Layer 3 of a small transformer language model trained on English Wikipedia (8 layers, counted from 0, width 96).
A neuron's activation on a vector x is GELU(gate . x) times (in . x), where the dot is the dot product.

Input weights of the MLP neurons that the questions are about. A number n stands for n times 0.0011.
n28 gate: -212 -100 -116 165 -58 226 37 206 24 117 49 -86 -96 60 47 243 39 -159 187 88 -145 241 -217 -92 187 71 2 -51 -233 -57 49 -27 297 -105 -48 -19 -104 178 79 -41 138 164 53 39 5 -36 -51 -126 -79 -140 -22 -177 -140 -178 -20 97 104 -37 -7 202 123 107 172 -233 150 -27 -44 -104 -125 194 243 191 -21 -19 75 -157 122 106 36 -109 -67 -13 61 36 83 -89 249 -199 43 -30 -72 -119 170 167 -123 -8
n38 gate: 61 -149 -140 -3 27 -281 309 72 -77 53 119 -14 221 -124 170 7 -229 -133 93 23 -163 90 5 31 -213 39 200 -229 -195 48 21 69 396 24 -2 -161 -37 -109 41 -134 -3 88 -74 21 -53 -26 -96 51 -26 -337 -215 -6 231 -70 137 159 -26 89 59 142 146 144 8 -141 -352 15 106 18 -9 202 -252 -68 141 -35 -11 -36 -205 -1 -92 254 -159 -5 159 53 -98 170 160 -252 -45 -59 -48 97 12 43 -199 148
n61 gate: 87 -168 65 53 -30 -126 -191 -78 222 -36 -94 -86 129 334 -134 5 -95 -63 -214 -102 10 -19 87 8 -112 78 127 229 153 37 82 176 -282 83 -12 -78 -58 268 -67 -6 -42 -435 -100 -91 -52 224 -55 44 9 152 116 63 -96 71 -353 141 293 131 -62 147 158 224 9 -327 -186 -130 -30 225 -275 67 -132 -168 -112 72 4 55 103 332 -131 -115 34 69 108 -13 61 -90 198 68 87 161 -132 37 -69 71 80 -268
n117 gate: 218 -113 56 174 -62 55 0 -90 -128 -45 94 -117 -197 -131 106 111 67 117 -22 33 2 -85 -107 79 120 21 -234 -41 -277 111 -80 23 207 5 -17 107 48 3 98 -52 270 63 -89 74 44 37 -133 -56 -7 -88 -194 -135 -54 -30 4 -186 -82 140 11 26 -94 141 119 -102 325 48 -199 45 60 -1 -85 -58 170 277 42 35 -157 -5 -14 -162 -99 13 26 13 -201 162 131 162 -36 -106 -195 -176 82 72 71 -174
n125 gate: 263 -105 277 -166 -71 279 -70 -210 42 -5 -75 20 -170 100 -18 -127 125 82 9 -114 -99 -110 -35 140 212 49 -109 -46 -210 59 7 -68 -8 -214 78 109 62 -204 -34 -178 79 49 104 3 -22 -19 -297 -60 84 11 -218 62 -35 41 -68 -100 111 359 -245 -111 -84 16 97 -157 219 -45 -13 -17 -162 28 -145 102 -27 71 176 19 141 -72 131 -115 27 -25 20 87 -89 -34 132 -25 -7 -102 222 19 243 266 100 -9
n133 gate: 7 -24 -194 196 -53 96 89 -50 60 -219 -359 -60 22 -17 -159 87 142 -104 5 -234 -89 -205 30 166 187 205 64 -6 -132 63 -74 -75 207 -39 -71 183 134 103 55 8 -21 346 93 159 -99 152 66 -222 71 -164 29 72 -38 -151 433 136 -79 -23 -166 -94 337 4 -183 42 -149 217 50 -149 -97 -47 9 -304 -210 -291 240 -66 -86 -13 -126 132 26 -59 -320 382 10 196 -19 68 -53 130 -51 38 -25 51 -36 -206
n210 gate: -18 -26 131 60 72 -19 64 -77 30 -43 -202 6 173 -67 81 -110 -45 -38 188 82 63 -160 286 -142 27 -236 -178 44 89 36 42 189 77 -178 -8 -135 44 -145 -207 -28 180 -138 1 -159 144 4 -63 -193 -47 6 123 207 21 146 123 24 129 -63 33 323 131 163 -99 -146 -182 131 16 -38 -325 -71 95 -12 -63 60 23 -21 275 151 -314 18 112 154 22 -20 -114 -52 -79 -169 -177 -18 -13 -75 123 137 -40 190
n233 gate: -72 105 44 -104 -259 219 309 32 80 32 -31 91 -265 210 -43 27 22 53 72 49 -32 -63 157 225 -224 110 -66 -144 -139 -20 -180 70 152 -51 -66 84 65 -108 -17 -254 -145 55 -82 119 -70 -120 206 -83 98 -89 -108 -82 -11 -168 -159 -298 88 -194 -268 -307 182 -103 -208 -121 -67 169 231 111 -27 208 -31 -35 -159 -97 2 -116 -5 49 -286 -5 208 24 109 179 131 71 168 131 -149 -24 323 138 50 -89 -6 323
n243 gate: 2 -101 -142 -54 -18 162 163 371 21 -56 -447 25 -247 -37 -105 -33 -20 67 40 57 63 -47 -105 103 -9 -216 282 -99 59 -58 124 -53 -45 101 72 170 -99 -197 -18 174 46 26 -138 79 -105 -91 -229 -166 -154 -41 -109 -4 189 139 -78 120 249 45 59 -45 304 -150 48 198 -90 -259 -34 106 99 136 58 -224 -58 34 11 -48 112 137 -9 -14 28 6 -39 103 114 40 -43 -46 238 -75 -167 125 35 -178 -187 -192
n253 gate: 257 -266 -52 -32 220 266 58 13 231 -29 -80 44 125 52 88 137 35 -35 -126 -47 45 -85 -96 -134 233 -487 193 273 55 -29 -133 88 -123 196 203 105 98 -54 -92 194 197 -59 36 -35 -30 -119 -105 344 -94 41 -108 -1 -23 104 -134 -131 -24 0 -49 110 -1 -8 -192 40 -231 -100 -76 -23 14 -355 -196 -36 -79 -213 85 42 73 -68 87 95 266 -19 -130 178 -227 94 -266 103 272 -102 24 -196 40 36 96 -243
n28 in: -107 64 47 -67 93 -47 -415 -125 -32 -53 134 -18 227 -21 6 -20 -177 84 -144 -66 -74 -18 160 -170 84 -4 -46 141 -93 -75 -75 -8 162 138 108 4 94 -74 -26 185 44 62 -172 -187 -204 132 -84 55 -36 -117 -220 75 126 -133 -5 57 -31 148 5 -99 -78 135 -138 190 37 139 -23 83 -43 62 -268 51 174 -27 -11 -105 28 96 111 -107 86 -68 -241 -138 167 -44 225 66 -101 -21 263 207 47 -229 -13 194
n38 in: -90 -33 74 -295 -179 -40 286 85 115 146 60 -102 -177 52 45 -6 191 -88 134 75 -41 -76 -227 175 -154 16 178 234 -100 -234 -56 106 75 18 58 -63 144 -57 -10 -23 -215 -100 172 -70 -40 -282 -99 348 -13 57 75 -36 -37 106 117 -8 -75 10 16 -137 -26 -93 154 -66 -134 27 321 37 -46 41 -33 229 -104 -144 -159 97 -6 -9 -48 89 -241 49 -49 -11 -194 -75 -18 16 4 -194 238 111 -128 6 -176 129
n61 in: 53 -123 233 -5 -175 -4 160 -243 174 -74 -117 -28 -238 -131 -162 63 -13 111 73 -75 -1 -55 -168 -202 95 179 -139 95 19 250 -216 38 17 -348 231 -12 90 -134 217 -38 -385 48 -51 -99 24 -257 86 -111 107 -225 63 355 -64 256 -311 250 -85 128 272 -3 15 48 77 -268 110 169 -37 316 219 151 453 5 -227 -75 -8 -159 71 49 37 33 24 4 14 53 -65 233 102 -96 -247 101 -62 118 -198 -7 -111 159
n117 in: -160 -31 -170 95 -73 83 -249 41 -218 170 -112 -79 -202 4 38 -20 -187 179 -139 -185 51 -182 154 -98 210 -104 -70 -144 34 -15 -39 164 176 -31 118 97 -83 79 79 14 -72 -49 153 -13 21 76 140 -207 -11 13 63 148 138 -97 -13 100 23 241 42 90 38 57 83 -149 175 170 106 115 257 129 3 213 -79 -23 88 -54 -116 -140 124 -128 -59 -55 121 -2 -243 176 47 6 97 -109 -24 -50 -53 126 -72 -18
n125 in: 60 57 40 -63 146 214 -146 -27 15 6 121 -19 163 -209 54 150 -138 -170 13 -25 -76 -9 -194 -165 145 -87 74 174 -131 -97 -94 -21 224 -140 63 -12 -147 -158 71 -60 162 -259 104 -124 -67 102 16 97 76 -210 -14 -169 -238 17 -150 67 190 157 95 103 69 -30 -21 6 27 -99 32 117 -212 75 -18 118 16 62 13 -47 145 42 95 -176 -249 -54 65 89 38 -26 256 -233 53 -325 107 -107 114 -17 0 188
n133 in: 153 -64 -17 27 -123 102 98 -27 25 -45 201 -68 -108 -108 -6 87 -93 199 202 -104 -81 -75 175 168 114 1 -233 -113 123 67 168 -140 -170 39 -173 -55 -25 -140 -42 -288 101 234 147 -234 266 24 -83 236 -72 16 -187 112 -19 40 -27 240 -407 173 -53 -53 52 -89 111 -69 -201 66 -194 32 355 -196 -113 59 102 -131 -43 -102 -28 27 -12 -141 -46 94 -79 43 39 -75 84 -5 -54 196 38 9 487 -105 -229 71
n210 in: -63 -55 -116 -210 34 -88 -75 166 71 146 109 196 -11 108 -171 -9 15 -225 -275 115 17 73 111 39 5 -18 -178 118 182 -91 -124 133 195 -124 49 -208 138 -115 -233 137 -36 60 37 -43 41 20 -104 -15 124 44 73 -127 69 -63 -33 118 25 -257 -40 121 304 -50 186 -211 -32 168 462 -5 -72 87 145 318 240 -302 146 45 -243 -266 -270 39 -307 -17 -196 -58 -43 -53 9 -54 61 66 106 44 -9 -118 -33 -88
n233 in: -33 190 -91 -119 178 -15 -6 -162 2 -102 -257 -37 197 61 102 100 30 73 45 17 117 -111 4 -14 154 22 8 -25 220 -63 -67 -110 43 -36 -76 165 57 57 -252 87 -133 -27 28 233 179 -4 1 -54 -56 135 74 222 -164 -199 -161 -52 206 -107 -129 29 -54 65 -49 -146 -114 76 214 -154 -185 -102 -157 127 -212 -131 -99 28 -59 -41 -71 59 -171 -13 -16 10 202 80 -22 -33 -155 414 281 22 108 -126 57 102
n243 in: 3 -198 -171 -65 40 236 -22 -150 -76 -9 18 -197 -14 -39 143 110 -302 -38 51 -116 56 -210 50 90 129 37 18 -79 165 -400 -124 325 -141 32 -37 -164 42 225 14 -130 -202 121 -6 19 154 177 71 -90 -108 -84 -108 2 -57 339 65 100 -47 54 4 41 -20 40 -89 -10 229 37 -22 236 84 -65 177 133 302 22 -110 133 -42 250 -134 -95 -47 -93 -117 -56 -270 -129 -60 -289 -116 -44 130 -55 55 -57 77 -268
n253 in: 62 102 22 337 -55 78 216 -182 -174 -24 -42 -78 146 -132 -38 -72 194 124 138 -80 5 -161 -73 -71 14 -163 19 -51 71 -126 60 9 -51 63 105 -26 -125 -149 -1 -107 107 233 -24 -153 -127 63 -72 87 118 23 208 -174 97 -184 -20 42 400 -43 -115 -170 297 -91 302 -195 13 -138 -83 -104 -63 194 -284 -101 48 160 -42 254 -11 105 -145 -195 -93 -111 143 47 -215 -39 44 2 314 273 189 146 -75 -78 154 -27

Each question shows a token from some text and the vector x that enters the MLP there. A number n stands for n times 0.015.

" ": -8 17 -7 39 -42 6 -19 77 -20 209 3 -16 19 -50 77 92 33 9 2 98 37 -67 41 -42 -78 -121 -128 63 96 -61 -30 -79 13 -11 39 -80 58 13 -13 87 21 -33 -24 -82 -36 68 65 -104 3 -76 13 -3 14 -16 24 35 -67 -15 -9 63 21 77 -75 -42 -68 32 35 81 16 -53 -9 -106 50 -17 -8 13 -58 -12 -4 92 10 -333 53 31 -45 -65 52 -40 40 43 -1 4 148 1 17 25
Which neuron fires most, and how strongly? n210, at about 4.5

" before": 54 46 -58 -3 11 15 -77 70 -84 108 -68 -89 -9 -62 -17 58 -17 -95 -50 12 -58 45 -86 -1 130 -19 40 -23 24 -36 -76 33 -32 50 -36 54 12 -7 -8 30 38 -69 37 18 -23 17 29 16 21 -67 45 -21 34 31 -23 89 -10 -1 3 -34 52 14 44 -44 25 -104 59 23 57 -45 6 -7 -40 64 -62 0 93 -24 -22 33 23 -446 -14 55 42 21 42 41 26 -21 -8 77 83 80 -10 -28
Which neuron lights up most? n243

" D": -91 25 -39 4 -15 -7 -3 6 -63 293 -37 -34 31 36 -53 134 -78 -30 19 -7 -66 -33 32 -57 4 71 -28 44 25 112 -4 18 49 -75 38 -47 40 -25 0 -5 193 -34 54 12 3 -15 57 -60 52 -106 21 -10 -32 -191 -28 -32 30 -54 -16 -24 54 -26 35 -56 14 -58 -23 45 -37 -51 -30 120 57 32 -24 -123 -14 -51 -149 64 -17 -39 -14 -4 72 -52 115 0 -85 10 -7 2 94 57 122 -37
Which neuron lights up most? n210

" College": -16 -30 -15 38 74 -16 29 -8 -5 354 -26 -103 -80 -65 110 157 122 -85 70 30 -100 36 -2 -65 7 7 16 82 -17 -18 -28 72 14 -49 46 65 -20 58 46 1 -73 3 97 5 -90 20 14 -18 -48 -25 27 -5 -22 -52 20 23 -18 67 -13 37 -44 7 -67 -39 -9 -31 8 34 -81 36 41 3 -66 28 -56 -172 -86 45 57 -21 4 -98 13 -18 -34 21 21 -103 -14 105 -82 18 -44 -80 20 48
Which neuron lights up most? n38

" by": -7 0 -38 52 -19 -17 -12 7 55 158 28 -70 -35 -36 0 16 -50 14 -19 10 -53 35 -17 -2 66 43 19 18 67 -4 -20 -10 -25 76 44 95 7 -39 -6 -10 -6 -9 -125 15 7 -20 47 -108 -51 22 28 13 50 -42 17 18 -12 8 9 40 20 -37 -9 1 -52 -64 28 49 31 35 -10 -80 -22 46 6 33 85 51 -31 26 29 -485 -24 46 -3 30 -6 71 -71 -92 79 -16 27 53 2 36
Which neuron fires most, and how strongly? n243, at about 0.87

",": 56 53 18 -36 -46 -10 54 3 28 250 111 26 59 -35 13 11 -15 -101 -47 15 -178 34 -57 -12 23 -89 -9 15 -69 -12 121 -58 -42 16 29 48 13 2 25 52 90 46 19 10 -24 33 25 -38 -72 46 4 5 29 -34 61 92 -37 -2 -13 -51 -128 -2 -35 7 -4 16 6 5 34 -66 39 -97 -39 31 22 -65 59 -9 31 19 51 -363 -27 29 -3 -14 -32 -57 -29 65 45 47 34 -64 23 24
Which neuron lights up most? n28

".\n\n": 57 145 61 44 32 -40 1 46 -52 57 26 6 65 -12 87 120 -55 86 -60 57 -170 -36 51 10 8 -89 20 67 -24 -68 -57 15 -23 -2 -32 -18 -124 -11 97 -22 1 -60 -80 2 -48 22 18 34 69 3 2 -41 -11 -21 37 9 -11 62 -25 -51 -14 7 -95 -62 34 -54 -66 19 8 -13 22 94 2 71 -37 24 -12 106 -74 32 55 -362 10 7 13 -89 -89 32 -16 -14 -9 44 107 76 39 29
The two highest activations, in order: n253, n210

"k": 47 -50 5 -82 -127 -57 67 52 -78 390 35 16 -11 -32 13 128 8 -68 83 16 61 -73 33 -49 5 -70 -4 -105 -61 -37 11 -109 -81 -22 -16 -5 -48 -76 46 32 78 19 -43 48 -1 -50 -44 23 -72 26 53 -27 46 -122 -76 -92 16 5 -46 -47 -4 61 -19 37 -67 41 7 -19 31 53 68 48 5 -24 31 44 16 -59 -12 34 84 64 -61 23 76 -60 10 77 -45 -8 -8 39 70 -43 31 -1
Which neuron lights up most? n38

" career": -100 51 -17 -9 67 -5 -32 18 -67 128 20 34 53 -82 69 170 52 26 -2 1 -33 97 -130 -15 -38 72 1 -18 71 -114 44 107 40 -75 64 60 32 -13 9 42 -140 -30 -38 -50 71 -10 27 33 -73 89 26 104 -63 14 -68 53 -46 -76 -29 -77 -57 57 -125 -20 2 -87 25 2 -24 -26 53 33 -80 29 -98 -28 -69 -83 153 7 55 -239 41 -7 39 42 -26 -67 21 18 32 49 -27 -23 60 70
Which neuron fires most, and how strongly? n253, at about 0.22

" Sc": -152 123 -62 75 34 46 20 13 14 238 -23 32 -73 -154 -15 150 65 -36 48 -6 -46 -7 40 -41 53 41 -40 68 3 12 29 -70 62 5 46 35 -34 49 -10 63 -36 -25 7 87 -34 8 74 -113 29 -36 -18 32 25 -137 -57 -98 -107 -65 112 -54 -22 101 -8 -25 -50 -28 35 8 -111 4 -32 -4 -59 86 -2 -131 -7 -55 -44 87 -58 15 104 8 3 29 -52 -14 -151 102 41 -4 37 20 0 -12
Which neuron lights up most? n233

" On": 71 6 5 17 77 55 -96 -64 -97 183 -91 -6 1 15 94 22 -41 -31 3 45 -92 -1 -17 62 21 38 -8 -78 47 -46 5 -47 21 -11 44 107 18 -51 4 -4 -33 55 -132 43 -74 85 22 9 115 -79 90 -7 46 -71 -2 35 -19 -4 63 -42 122 17 81 33 88 -23 -7 -53 33 -8 49 59 -48 79 -76 -27 5 42 -43 -14 94 -267 2 55 -24 -56 53 -63 -22 -126 -187 -16 -15 44 -2 -61
Which neuron fires most, and how strongly? n117, at about 3.4

" represented": -24 53 118 30 62 45 -98 48 -4 119 -47 -43 -4 -108 -13 16 -5 32 -119 9 -115 62 -43 -25 19 152 -30 -23 12 -64 40 93 41 -109 25 2 -71 -60 53 23 -82 -29 17 43 -29 22 0 -14 0 -45 74 62 -6 4 -50 -15 162 -82 -84 -25 53 9 -97 -37 123 22 -17 -1 23 -21 -11 -10 -122 64 82 -45 108 -33 -17 78 -11 -293 -28 -22 39 -47 40 18 7 -23 131 60 -28 26 -8 13
Which neuron lights up most? n125

"9": -56 -72 -5 34 10 -39 -18 4 -131 183 -8 51 36 -53 135 68 -38 -8 -42 -72 -27 -1 -41 -85 -32 53 -20 -111 -74 -2 116 2 32 19 137 -39 48 -12 146 -45 -50 -110 -64 -76 18 58 13 34 53 120 54 -26 -34 48 -3 27 32 -8 -13 -60 -97 -72 -34 41 -65 -44 20 -2 -6 80 -34 161 17 20 -33 -16 -41 22 10 -93 -12 -260 -50 71 28 7 43 47 9 -44 55 61 33 84 77 -38
Which neuron lights up most? n125

" In": 76 -81 -13 0 98 32 -60 -48 -119 208 -105 36 47 -87 71 53 -18 -5 -42 53 -92 -36 12 2 58 -9 -39 -53 3 33 -83 -50 14 0 22 67 -16 -9 -11 -73 10 -17 -44 62 -95 3 21 -11 49 -32 65 61 -5 -40 32 7 -30 24 29 -61 55 60 22 -47 131 -1 -25 9 -38 35 41 18 6 62 -21 34 52 -1 -54 106 27 -351 -5 15 -73 -50 29 22 25 -77 -121 138 27 43 30 10
Which neuron lights up most? n117

"==\n": 31 113 136 -45 24 -15 -8 83 -104 -57 28 -23 128 -21 97 150 -59 111 11 55 -170 26 -19 13 9 -24 -49 87 -7 -64 -9 0 8 -20 -50 1 -110 -63 87 -24 -15 -2 -58 -46 0 71 7 -18 1 15 4 98 -41 -9 -1 10 -20 -37 -28 -43 -35 11 -20 -12 8 -62 -58 44 21 -77 52 66 -26 88 -20 -20 23 101 -39 -4 24 -335 12 12 46 -46 -89 -39 -23 13 62 -1 129 38 63 -52
The two highest activations, in order: n125, n28

"ski": 43 -77 32 -47 -17 -39 -31 -6 -74 401 -1 31 35 42 -64 54 17 -3 41 -86 -132 -38 -69 -56 44 143 53 -81 -1 -36 61 14 87 -60 -51 -58 -23 13 6 -42 -24 -31 -52 61 -23 33 -66 -77 -92 -13 43 -25 58 33 -13 42 57 6 -47 39 -9 -63 6 -58 -36 64 -7 -29 53 43 -3 145 27 -39 -31 -117 -32 57 15 -30 -11 -36 -31 28 95 -81 -34 -16 102 12 -12 38 -23 20 -6 65
Which neuron fires most, and how strongly? n38, at about 2.4

"ić": 7 -75 109 26 4 -72 -23 28 -68 298 35 -37 27 48 5 -60 -22 -19 -75 -29 21 17 -160 -119 1 57 53 -68 27 -35 -79 68 27 -16 27 -141 -1 16 11 -9 -50 38 -21 16 24 -36 -49 3 -10 -44 45 -67 45 -64 13 54 55 -22 -42 61 -89 34 -52 -115 -125 87 34 89 -22 33 58 100 -72 37 64 -92 2 77 100 32 -112 -96 -36 15 27 -75 -14 30 66 74 113 0 37 -5 -34 77
The three highest activations, in order: n38, n28, n61

" after": 52 12 -76 -38 47 36 -26 53 -93 190 -69 -81 37 -45 -14 89 1 -50 -32 28 -67 51 -81 -3 73 -34 75 -99 -8 -29 -103 9 -20 61 -81 52 28 -37 32 15 10 -40 -8 4 43 62 -9 -47 -8 -78 27 15 48 50 21 87 -6 0 31 13 34 7 -2 22 24 -66 54 30 57 -20 48 -50 -45 69 -51 48 32 -52 -41 80 122 -394 -39 54 55 -21 6 -18 -26 -69 -36 92 55 40 -33 -35
Which neuron lights up most? n243